Layer 4 of a small transformer language model trained on English Wikipedia (9 layers, counted from 0, width 128).
A neuron adds its activation times its output weights to the MLP's output. To switch it off is to set its activation to zero at one token and run the rest of the model.

Output weights of the MLP neurons that the questions are about. A number n stands for n times 0.0037.
n10: -4 -7 7 33 -16 -2 10 15 5 -20 -9 -15 10 -8 9 -25 -27 11 11 -14 12 11 -22 -41 12 -14 13 3 10 -15 -4 4 10 -3 -6 9 4 16 -11 -14 -45 18 36 -3 29 -33 -20 25 34 -41 -11 27 -2 -42 47 -21 -17 29 9 -19 16 18 -19 -12 19 -60 -32 -29 2 9 11 8 -4 31 -24 -31 2 23 0 -34 -1 51 39 8 -32 17 -3 36 -21 -24 13 -53 -23 22 -18 -12 1 -1 14 -1 -10 24 14 -19 -29 -18 2 16 -39 -15 -5 25 -5 3 25 6 -1 35 2 -22 -15 -56 3 5 -11 -8 18 1
n39: -10 -16 42 7 4 13 -28 4 -16 -9 -4 -12 16 -16 2 22 -18 -25 6 -19 26 -3 65 1 3 23 9 -26 -31 10 5 -13 -34 -8 26 6 -17 -1 38 25 -4 1 10 -1 5 15 41 -17 30 14 -3 46 -25 18 -9 -7 1 4 11 5 49 -41 22 24 -9 3 33 2 3 -5 -47 14 -21 23 14 -55 5 14 -7 -5 5 3 23 -11 -17 33 14 -5 63 -3 9 -3 2 9 -4 5 -7 -8 31 15 -2 -14 -14 -40 -23 20 1 10 -4 -39 23 0 6 -22 -11 -21 10 -16 -14 1 5 3 12 17 -24 14 -23 -4
n71: -30 14 30 -17 -23 7 -9 19 32 23 -12 5 -10 -6 -5 -23 -15 -19 5 -6 9 -12 -5 -9 5 14 -13 35 16 -3 18 -18 17 1 12 -3 -6 6 33 3 30 4 -12 17 -2 22 5 -11 35 -8 6 4 -26 -4 10 1 15 6 -2 -7 2 -37 -31 -2 -17 38 5 29 -1 -10 -20 2 -10 19 9 -35 23 -2 23 -16 2 24 40 -7 -1 -9 10 10 44 16 -22 -60 20 -9 14 39 -8 -10 -3 28 -23 16 3 33 8 13 22 28 -24 12 -3 -46 26 -27 -9 -23 26 -14 46 5 -1 15 11 -2 -17 -12 -40 -1
n84: 6 -12 -3 -47 -24 44 -9 16 44 31 -14 -16 26 11 41 17 -30 2 4 -17 -18 12 -24 2 11 50 -1 -12 -22 -10 7 -32 32 -28 41 -27 -18 -15 -16 9 -3 -1 17 3 -10 9 -25 -17 12 -32 3 6 29 13 -2 7 -43 -28 -6 3 -3 -30 -11 -30 -24 -20 -21 -3 22 6 -13 22 16 -14 1 13 -9 28 -5 -45 11 3 -4 37 21 36 -13 22 -23 31 -10 18 22 1 4 -13 -3 -26 56 -2 12 -17 27 10 4 -28 4 15 8 -5 0 -1 -21 22 -15 -9 15 -27 3 18 16 -3 13 9 -16 3 14 7
n86: -17 -8 -46 5 -45 -15 -22 -31 -3 8 -10 -12 -31 -20 -54 7 -4 -15 -46 17 1 -31 4 -18 24 6 -15 15 -1 -19 -5 -2 18 19 1 8 -1 25 -26 -9 -13 -27 -7 2 -25 24 24 -19 23 -34 -23 -34 5 -4 -12 -22 -12 27 -14 28 4 39 -10 -16 -11 -21 9 26 -17 -19 28 -5 7 7 -1 24 15 -28 -1 9 -17 10 -9 18 -14 12 20 7 32 -23 14 24 3 -19 18 -11 8 2 -42 7 17 21 18 13 -32 -37 -27 18 -19 -8 18 -12 -48 -51 13 9 11 7 11 4 11 14 41 -16 3 9 3 -38
n98: -46 -23 15 25 -4 -30 -13 11 19 -4 5 -8 35 34 50 31 -16 -11 -12 -6 -1 -9 11 -14 -12 -6 48 7 1 2 -10 14 -1 -24 -11 2 -12 -2 -24 -7 -5 1 31 -1 -29 44 4 12 -12 18 4 32 -18 -14 42 8 17 16 -3 1 -21 -14 -1 -1 4 -5 -22 -7 -5 8 -30 34 -25 -29 -8 25 -9 -4 33 -7 -39 34 45 2 -10 8 1 24 -12 32 8 -43 -41 38 14 -9 -33 19 -1 -30 -34 15 23 27 13 -14 -11 4 18 -29 -24 -5 -9 -12 19 27 19 -8 4 -35 -2 -12 -19 -12 -5 18 -7 -5
n131: 21 -5 -74 4 11 -17 30 23 -16 31 -39 -5 -16 -7 8 62 -7 -16 -36 -8 4 21 8 -1 3 5 -26 12 46 -30 -11 -8 -6 -11 5 9 27 4 28 -8 37 -23 -20 -5 -5 34 2 3 6 18 7 -11 -11 15 13 12 11 35 20 -21 -24 5 29 -7 -2 -17 2 -29 17 0 -19 14 -6 -27 -14 -10 43 -38 28 -27 2 -5 -14 -57 4 29 13 9 12 3 25 59 15 -17 -10 -8 -15 -18 33 -44 26 -22 16 9 -39 19 8 29 14 10 19 26 18 5 -23 8 -24 51 5 -26 -14 -15 28 -6 30 2 23 -4
n134: -13 31 -33 5 -17 -37 11 -2 -3 2 -12 25 18 -17 17 19 10 5 18 1 -4 14 -12 -12 -18 10 -19 -39 15 16 -7 -37 -1 7 -7 3 -9 -7 -35 2 59 -3 -8 17 -22 -10 -19 36 12 20 -10 -5 15 11 -16 -11 1 -52 -3 -27 43 -17 23 26 11 3 -9 -36 -38 19 -33 -50 21 -9 -8 -3 23 -8 -2 18 -7 5 -21 -14 4 -16 12 4 -3 3 -36 19 23 -19 6 37 37 3 7 -11 -8 20 -2 40 20 78 -2 10 2 6 -1 -36 21 34 -26 -8 21 14 -9 5 -34 -13 -9 24 13 3 -3 -6
n149: 16 53 -30 7 12 6 -9 -3 0 7 -24 7 3 8 10 6 21 -21 -7 -45 1 -2 -45 10 19 -31 -18 -14 -11 -16 20 -2 -29 1 -17 -16 2 -3 8 20 -12 13 -12 17 10 -17 -8 4 -16 -14 32 14 16 8 12 -32 -9 -19 -28 16 16 -21 2 15 -34 2 -16 -24 21 18 -19 -7 -22 -57 -35 83 -5 19 -27 -8 28 10 22 23 13 -3 10 23 -24 42 11 22 12 -1 -51 -23 -34 -5 9 -9 29 -25 12 17 6 2 -27 -9 13 -2 -6 1 12 -15 3 6 -3 -22 -4 24 31 29 3 -25 1 -3 -14 -8
n210: -6 2 24 -6 28 -22 34 -45 -15 11 25 -6 -13 -11 -28 -1 -24 3 16 -29 30 13 45 20 32 2 5 -2 14 29 10 -6 -4 -4 16 -9 4 -10 16 -4 -22 -23 -38 31 6 -18 -16 7 -27 -16 -16 -12 -16 -12 -11 18 -3 33 -29 15 -8 -2 2 44 -20 -46 -19 -21 -39 -4 -4 27 16 18 6 -61 -20 23 -17 -6 -8 -4 -22 14 17 -30 12 15 -39 4 -38 -23 -18 -9 21 32 15 -18 30 -6 3 -22 -18 -34 2 3 -13 -30 15 16 6 51 -9 1 16 14 -18 13 -6 18 -28 15 4 -11 -10 5 -9 -13
n231: -22 -32 10 -36 -37 -2 25 55 10 -37 -13 15 26 -2 5 -12 -46 -6 -6 13 -15 -21 -32 12 15 8 -25 -4 -20 15 3 1 -18 27 -26 2 -13 -16 -23 -32 -19 38 1 8 -51 20 11 38 22 5 -2 -11 -19 -5 -9 15 -5 -38 -3 -39 23 -16 2 4 22 -31 40 -8 -7 11 35 -33 10 -27 -15 22 4 -12 12 -1 -4 -16 -38 -19 5 -14 -4 -12 -9 27 -22 -33 -34 -50 -36 -35 -11 -11 -16 -22 -16 13 -23 11 -30 -6 34 -10 -23 14 7 13 -11 19 8 4 11 11 -5 -7 -31 9 -52 19 50 -15 2 -1
n233: 24 21 -35 -17 -21 8 -14 -3 2 14 11 7 5 -5 -12 9 -6 -23 0 32 -12 -13 0 44 37 4 26 -13 -12 -8 29 -24 -45 -17 -1 -1 -23 5 -11 24 18 12 23 8 11 -23 -43 18 -44 -37 28 0 -24 -18 -32 17 0 8 -24 41 -17 -15 11 -10 -2 12 1 -23 -14 -45 0 -32 8 16 11 64 -30 5 15 45 -28 -22 -9 -38 -10 -37 9 32 -20 22 -3 2 17 7 4 -19 -6 4 5 -35 12 8 -51 29 -21 21 -20 3 19 -1 -35 15 -20 6 19 35 -8 3 -8 -12 -2 -4 -2 -24 4 -7 23 -5
n264: 22 -3 93 -5 4 23 -17 -2 46 4 -4 6 13 -25 -5 -19 -8 -27 -10 1 18 3 1 5 12 2 21 -5 17 -7 19 4 7 6 0 20 12 -16 8 15 -12 0 5 -40 -11 -14 -8 1 1 3 -9 -18 -2 6 22 1 13 -5 18 24 -26 -9 2 -8 10 -5 3 13 8 -17 24 2 7 -12 28 -55 -35 -11 5 -15 -28 16 -6 2 -6 -36 6 0 3 14 22 -44 -12 3 -26 -28 -15 35 -16 -28 -2 -6 -5 -19 2 -9 -15 -19 -34 19 3 8 -14 -16 -16 -12 3 -2 24 -5 -8 22 -15 12 23 -38 -6 -7
n308: -16 16 11 1 32 -44 -15 -1 -22 17 6 -10 -21 8 -34 -17 -16 -35 2 -25 -34 8 32 5 8 12 3 20 -8 -4 -35 12 4 19 -8 25 26 -6 14 -1 10 -14 1 -15 -23 -4 -25 -7 6 20 -17 5 43 8 -38 -25 10 -6 -7 -12 26 -8 -14 33 -3 22 5 13 -28 -36 -14 1 22 -18 19 32 5 -5 -11 -6 -31 11 -16 5 -3 26 25 26 2 -8 -41 -30 21 31 5 -8 -18 -8 1 -7 22 -31 -8 -9 -1 -4 15 -3 -3 -34 50 6 -9 8 -10 20 13 -32 -31 -32 6 22 -29 -28 30 11 -51 -25

Each question names a token from some text and the token that comes next. It shows the activations a of the neurons there, in the order above. A number n stands for n times 0.03.

Then comes g, the gradient of the next token's log-probability with respect to the MLP's output, scaled to length 1. A neuron's effect is roughly proportional to its activation times (output weights . g). A number n stands for n times 0.0035.

"\n\n", then "==="
a: 6 4 5 0 0 0 -1 3 3 5 7 0 0 6
g: -11 3 5 31 -8 13 15 2 -4 -15 43 -27 10 30 17 -15 40 -21 18 6 20 -10 24 0 -40 5 16 38 40 -39 4 41 73 -21 -9 27 33 0 25 -10 0 -54 -11 -7 -17 34 -34 -1 -4 17 17 36 -52 3 -18 5 -65 18 21 -4 49 12 6 8 52 14 12 -37 -6 -17 -31 14 -13 15 -15 -6 0 -21 0 -12 -46 7 42 69 -18 -18 -24 -4 -41 -14 -1 -45 14 -16 -33 24 -3 16 31 14 -14 -35 0 -43 37 10 -2 29 3 33 -8 22 25 -6 17 -9 23 -50 8 5 11 -25 16 10 -5 -16 -7 -8
Which neuron, switched off, raises the next token's probability most? n231

"is ", then "a "
a: -10 0 1 -2 1 1 1 0 10 1 -2 16 4 3
g: -7 -25 6 -11 45 -10 3 17 -37 -12 -25 10 50 21 -10 -12 -5 -32 -4 19 10 -33 -9 0 21 -14 21 42 6 -36 -9 14 64 37 -2 8 8 16 -13 -42 13 -35 -39 9 -13 -16 86 3 9 26 -25 -40 15 15 6 -42 -32 20 25 40 44 5 12 -1 -24 -33 -19 -4 13 16 42 0 5 25 -39 -17 -23 -16 7 -28 14 -23 -13 -26 34 -10 64 27 29 20 -11 7 -49 9 40 -19 14 -10 32 39 0 -14 7 16 -37 23 31 11 2 5 45 -4 -9 -13 -32 3 1 -1 -10 16 34 -12 -4 -44 -23 -13 -4 -12
Which neuron, switched off, raises the next token's probability most? n233

"-", then "ra "
a: -4 -5 12 -16 -7 24 -7 0 -4 -3 0 0 -4 -26
g: 11 24 -24 -55 -11 12 2 -20 54 27 29 -25 -46 34 17 -36 -2 -3 35 -24 2 -16 -29 36 -18 -14 -26 -13 23 14 -21 -1 -43 -15 -41 -4 -6 88 3 2 -8 18 -6 36 16 2 35 -77 -9 -36 -36 19 -5 10 47 -16 15 12 -34 21 19 -3 4 4 -32 -20 23 -8 -1 5 -10 -11 -43 -33 -16 16 4 -20 30 -24 25 -34 6 14 2 -20 -8 -19 33 23 1 -16 -26 -26 -13 -8 28 11 -5 -3 9 8 -27 27 10 -8 -25 42 14 -48 -36 13 17 27 -10 10 23 14 10 -35 29 11 26 -51 -8 -4 19 -17
Switching off which neuron hurts the next token most? n308

"°", then "W "
a: -4 -2 1 -5 2 17 -2 -2 5 -3 -9 -22 0 9
g: 22 -28 -3 28 27 10 -54 12 -11 -5 21 -23 -30 -69 -24 -17 -27 -11 12 -15 13 39 -13 16 22 -55 19 -26 -26 -5 13 -47 -55 -3 0 5 -8 23 -27 53 2 -32 -33 10 -39 -3 11 8 -13 -4 -16 4 -24 -26 17 13 -13 -32 -7 29 37 -4 4 -24 -23 33 28 2 4 2 -16 2 -49 45 -24 25 -16 -53 -20 -18 14 29 -29 -29 10 -31 -29 17 4 13 17 7 32 9 -14 30 -15 -7 9 2 13 4 10 55 0 -38 45 -5 14 21 49 11 -43 -6 15 -15 3 13 38 20 -8 -28 -23 12 47 -5 -29 26
Which neuron, switched off, raises the next token's probability most? n233

"-", then "Sh"
a: 3 4 6 -27 -7 20 -6 0 -1 2 -10 -5 -3 -6
g: 19 -59 19 52 -2 -4 58 -37 44 -3 -53 16 2 8 -13 22 -9 16 -22 -31 10 -8 8 0 32 -28 11 -3 22 16 -18 4 -6 5 4 14 -6 -1 12 17 12 10 -2 -20 -5 45 -4 -14 -43 51 -1 10 -60 -19 -8 57 4 0 29 2 0 -19 35 27 53 -13 14 31 5 -6 -27 34 -70 16 37 -17 -5 21 9 31 -10 53 -6 -10 50 18 -8 0 -3 -4 -23 11 -26 2 -9 -24 1 -6 19 35 8 -10 -7 -31 -4 -15 37 -44 -25 -31 11 -6 -9 -23 -4 -77 -15 3 -9 -7 30 1 8 -24 28 23 6 19
Switching off which neuron hurts the next token most? n84

"elle ", then "K"
a: -19 49 23 3 0 16 3 0 -4 -14 -2 -14 -11 1
g: -13 -2 10 13 20 4 17 -26 -9 23 -18 16 38 -5 -15 49 -38 28 24 -8 -33 -2 16 -57 16 -18 0 24 -1 -25 -20 -34 -32 -34 14 -39 14 18 26 26 -16 -14 0 -31 -3 32 1 55 -22 58 -21 -6 -33 -6 4 14 -30 24 4 -5 -8 -17 5 46 -17 -30 29 4 -39 2 -28 33 7 25 -24 -14 -2 -28 28 -2 -46 42 -2 -30 -24 -38 -24 13 -7 30 12 5 -1 15 15 17 15 -22 1 4 44 -62 28 -26 -45 1 5 -9 -23 -19 -23 -12 43 -10 9 -24 37 -19 51 19 -13 16 30 -9 16 -26 -23 57
Switching off which neuron hurts the next token most? n39

"from ", then "the "
a: -13 -4 11 -1 -3 0 -1 0 -7 3 -14 3 0 -1
g: 4 31 -14 1 50 -43 8 10 -20 -32 5 21 -9 -8 26 -22 46 30 46 10 3 38 -1 -42 22 21 -38 33 62 -17 -49 -5 16 35 3 -20 -10 -30 18 11 12 -27 -23 -3 1 -23 29 -21 -32 40 3 23 18 -3 1 17 -4 13 37 -34 62 16 17 1 9 -4 38 2 13 -40 13 -14 11 31 0 -9 53 20 -58 -21 19 -17 -11 57 -10 12 5 -24 -15 -3 -19 12 4 -6 42 -10 -25 -28 14 15 -1 32 14 -21 17 14 -26 51 19 -36 -19 -47 -48 -15 8 -26 -13 1 -3 3 27 9 30 20 -8 1 -13 6
Switching off which neuron hurts the next token most? n231

"silver ", then "|"
a: 6 0 -1 2 10 2 -11 0 -1 3 -7 -4 -1 -1
g: -26 25 2 17 -21 -18 11 -15 -26 27 -2 -9 10 21 36 -27 -58 -71 18 -12 -11 -4 52 10 -4 0 -39 -6 -18 26 30 35 40 10 19 -10 -25 11 17 -6 -25 0 -18 -11 -26 -12 38 -10 -39 -5 61 -33 -2 -2 16 30 20 -23 1 22 25 -1 -17 31 20 7 4 15 40 38 32 13 -42 8 -12 7 -16 16 -28 30 25 31 -1 39 -10 46 9 5 -4 -25 28 3 18 44 -23 9 -16 -56 1 -23 7 -6 6 -18 0 -12 -42 23 -37 -24 -7 -36 -40 18 7 37 -7 -7 -56 29 7 21 0 -22 0 -12 43 38
Switching off which neuron hurts the next token most? n131

"le", then "ug"
a: 7 -4 0 1 -2 -5 5 1 -2 5 0 4 6 2
g: 7 5 -1 18 -1 -41 24 22 32 24 -25 -11 -30 44 -23 45 27 -48 28 -21 -36 -23 4 2 17 -21 -6 -13 4 9 34 -28 -35 -8 33 1 -4 -13 -6 -15 -26 -6 -39 -43 46 -19 4 -26 44 10 41 -20 -17 23 -8 19 17 38 15 26 62 17 -22 27 -8 33 21 1 -12 -22 -34 23 -6 -1 -26 22 15 -1 -39 6 -27 -16 41 -3 -39 9 -21 31 -28 -29 47 -7 1 -12 28 -14 -7 -31 1 -49 -7 -1 16 65 -2 28 11 -3 -20 9 -46 11 17 -36 25 0 26 4 1 23 -13 -7 -11 4 12 62 27 23
Which neuron, switched off, raises the next token's probability most? n264

"off ", then "competed "
a: 93 -4 -35 11 -23 -27 4 3 -2 16 3 -21 22 7
g: 32 23 -2 9 46 43 -56 28 19 5 36 19 -2 70 -20 1 2 20 23 42 -7 -1 11 -17 -45 -9 -9 14 -3 -61 -9 26 -39 -11 -35 9 2 44 10 -18 11 11 -1 23 6 -1 27 35 36 -2 -13 25 -13 -51 -23 -12 14 7 27 -12 -27 8 -11 -10 -22 -33 17 -8 4 20 -11 -5 27 -22 20 1 34 9 7 16 -25 4 -24 41 36 -9 1 -6 8 20 3 -5 -31 -51 29 -26 -34 27 35 -22 3 -8 -48 4 5 -5 19 -41 51 -13 19 -52 27 20 -19 -1 31 -18 49 0 41 15 22 -1 -24 32 6 12
Switching off which neuron hurts the next token most? n86

"ang ", then "Hy"
a: -7 -3 -2 0 -18 27 -3 0 -3 4 -1 8 1 -17
g: -10 28 -4 5 30 2 44 -30 8 1 -76 -3 7 -3 1 16 -27 3 2 28 -28 -37 -15 -1 -5 -20 23 56 7 -13 7 -50 10 -22 -26 -21 20 -14 1 12 -24 30 15 -1 5 48 -1 42 -27 46 -36 -10 -17 -8 21 57 18 -5 -4 -33 16 -9 8 31 -21 20 -21 -9 -31 17 -29 4 -12 -2 -20 -7 49 -49 51 48 -32 -12 -30 -6 -16 -22 24 -53 0 40 11 4 6 -15 -15 16 6 -10 -1 3 16 5 -47 -21 -48 8 -43 42 6 -25 -3 -10 17 -14 29 -23 20 -6 50 -13 -15 8 8 2 -45 4 16 28
Switching off which neuron hurts the next token most? n98

"Lar", then "p"
a: 0 -2 -3 6 -3 1 -1 0 -1 -2 13 0 0 2
g: 37 -43 2 2 15 21 33 19 21 -46 -25 -13 17 -9 6 14 -16 10 -27 -4 9 -21 -19 5 -29 3 3 -12 -30 32 -13 30 -28 8 25 40 -6 23 20 -27 -14 -5 -30 -15 3 20 -55 -30 -33 6 -5 -49 3 -10 -12 -2 -13 -4 8 -15 45 28 23 -12 -58 -10 30 27 -27 -4 22 1 5 7 4 -3 -2 -53 -4 35 -29 -33 -19 -13 -35 13 -28 48 3 26 -16 4 35 -23 -19 -33 12 3 60 9 -7 -15 -5 42 18 2 -9 -10 -57 65 7 1 -15 14 -12 44 57 -6 -22 -61 35 -12 -21 0 -15 17 1 15
Switching off which neuron hurts the next token most? n231

"Y", then "ann"
a: -4 11 4 -6 -2 -1 -5 -3 1 -1 -4 0 1 2
g: -72 -38 -3 -20 -16 -66 -18 -8 -21 -14 13 -36 -18 -32 -31 -6 8 -31 -34 6 28 27 24 10 10 -10 12 -27 -61 8 23 -63 -68 44 8 26 -30 -28 37 -23 -32 -14 0 6 10 -9 0 6 40 58 12 9 -4 42 -22 32 7 -7 -17 18 20 1 33 4 20 27 -7 -8 46 30 -19 -5 27 -13 21 -17 -19 28 16 -19 23 19 -16 17 0 4 -22 20 -21 -17 -1 -4 -22 -16 -21 -5 -19 24 42 24 49 -28 -16 -13 -15 -4 -1 19 -16 -11 7 -45 18 -15 9 25 -16 21 26 8 -9 24 -8 12 36 -26 22 -8
Switching off which neuron hurts the next token most? n39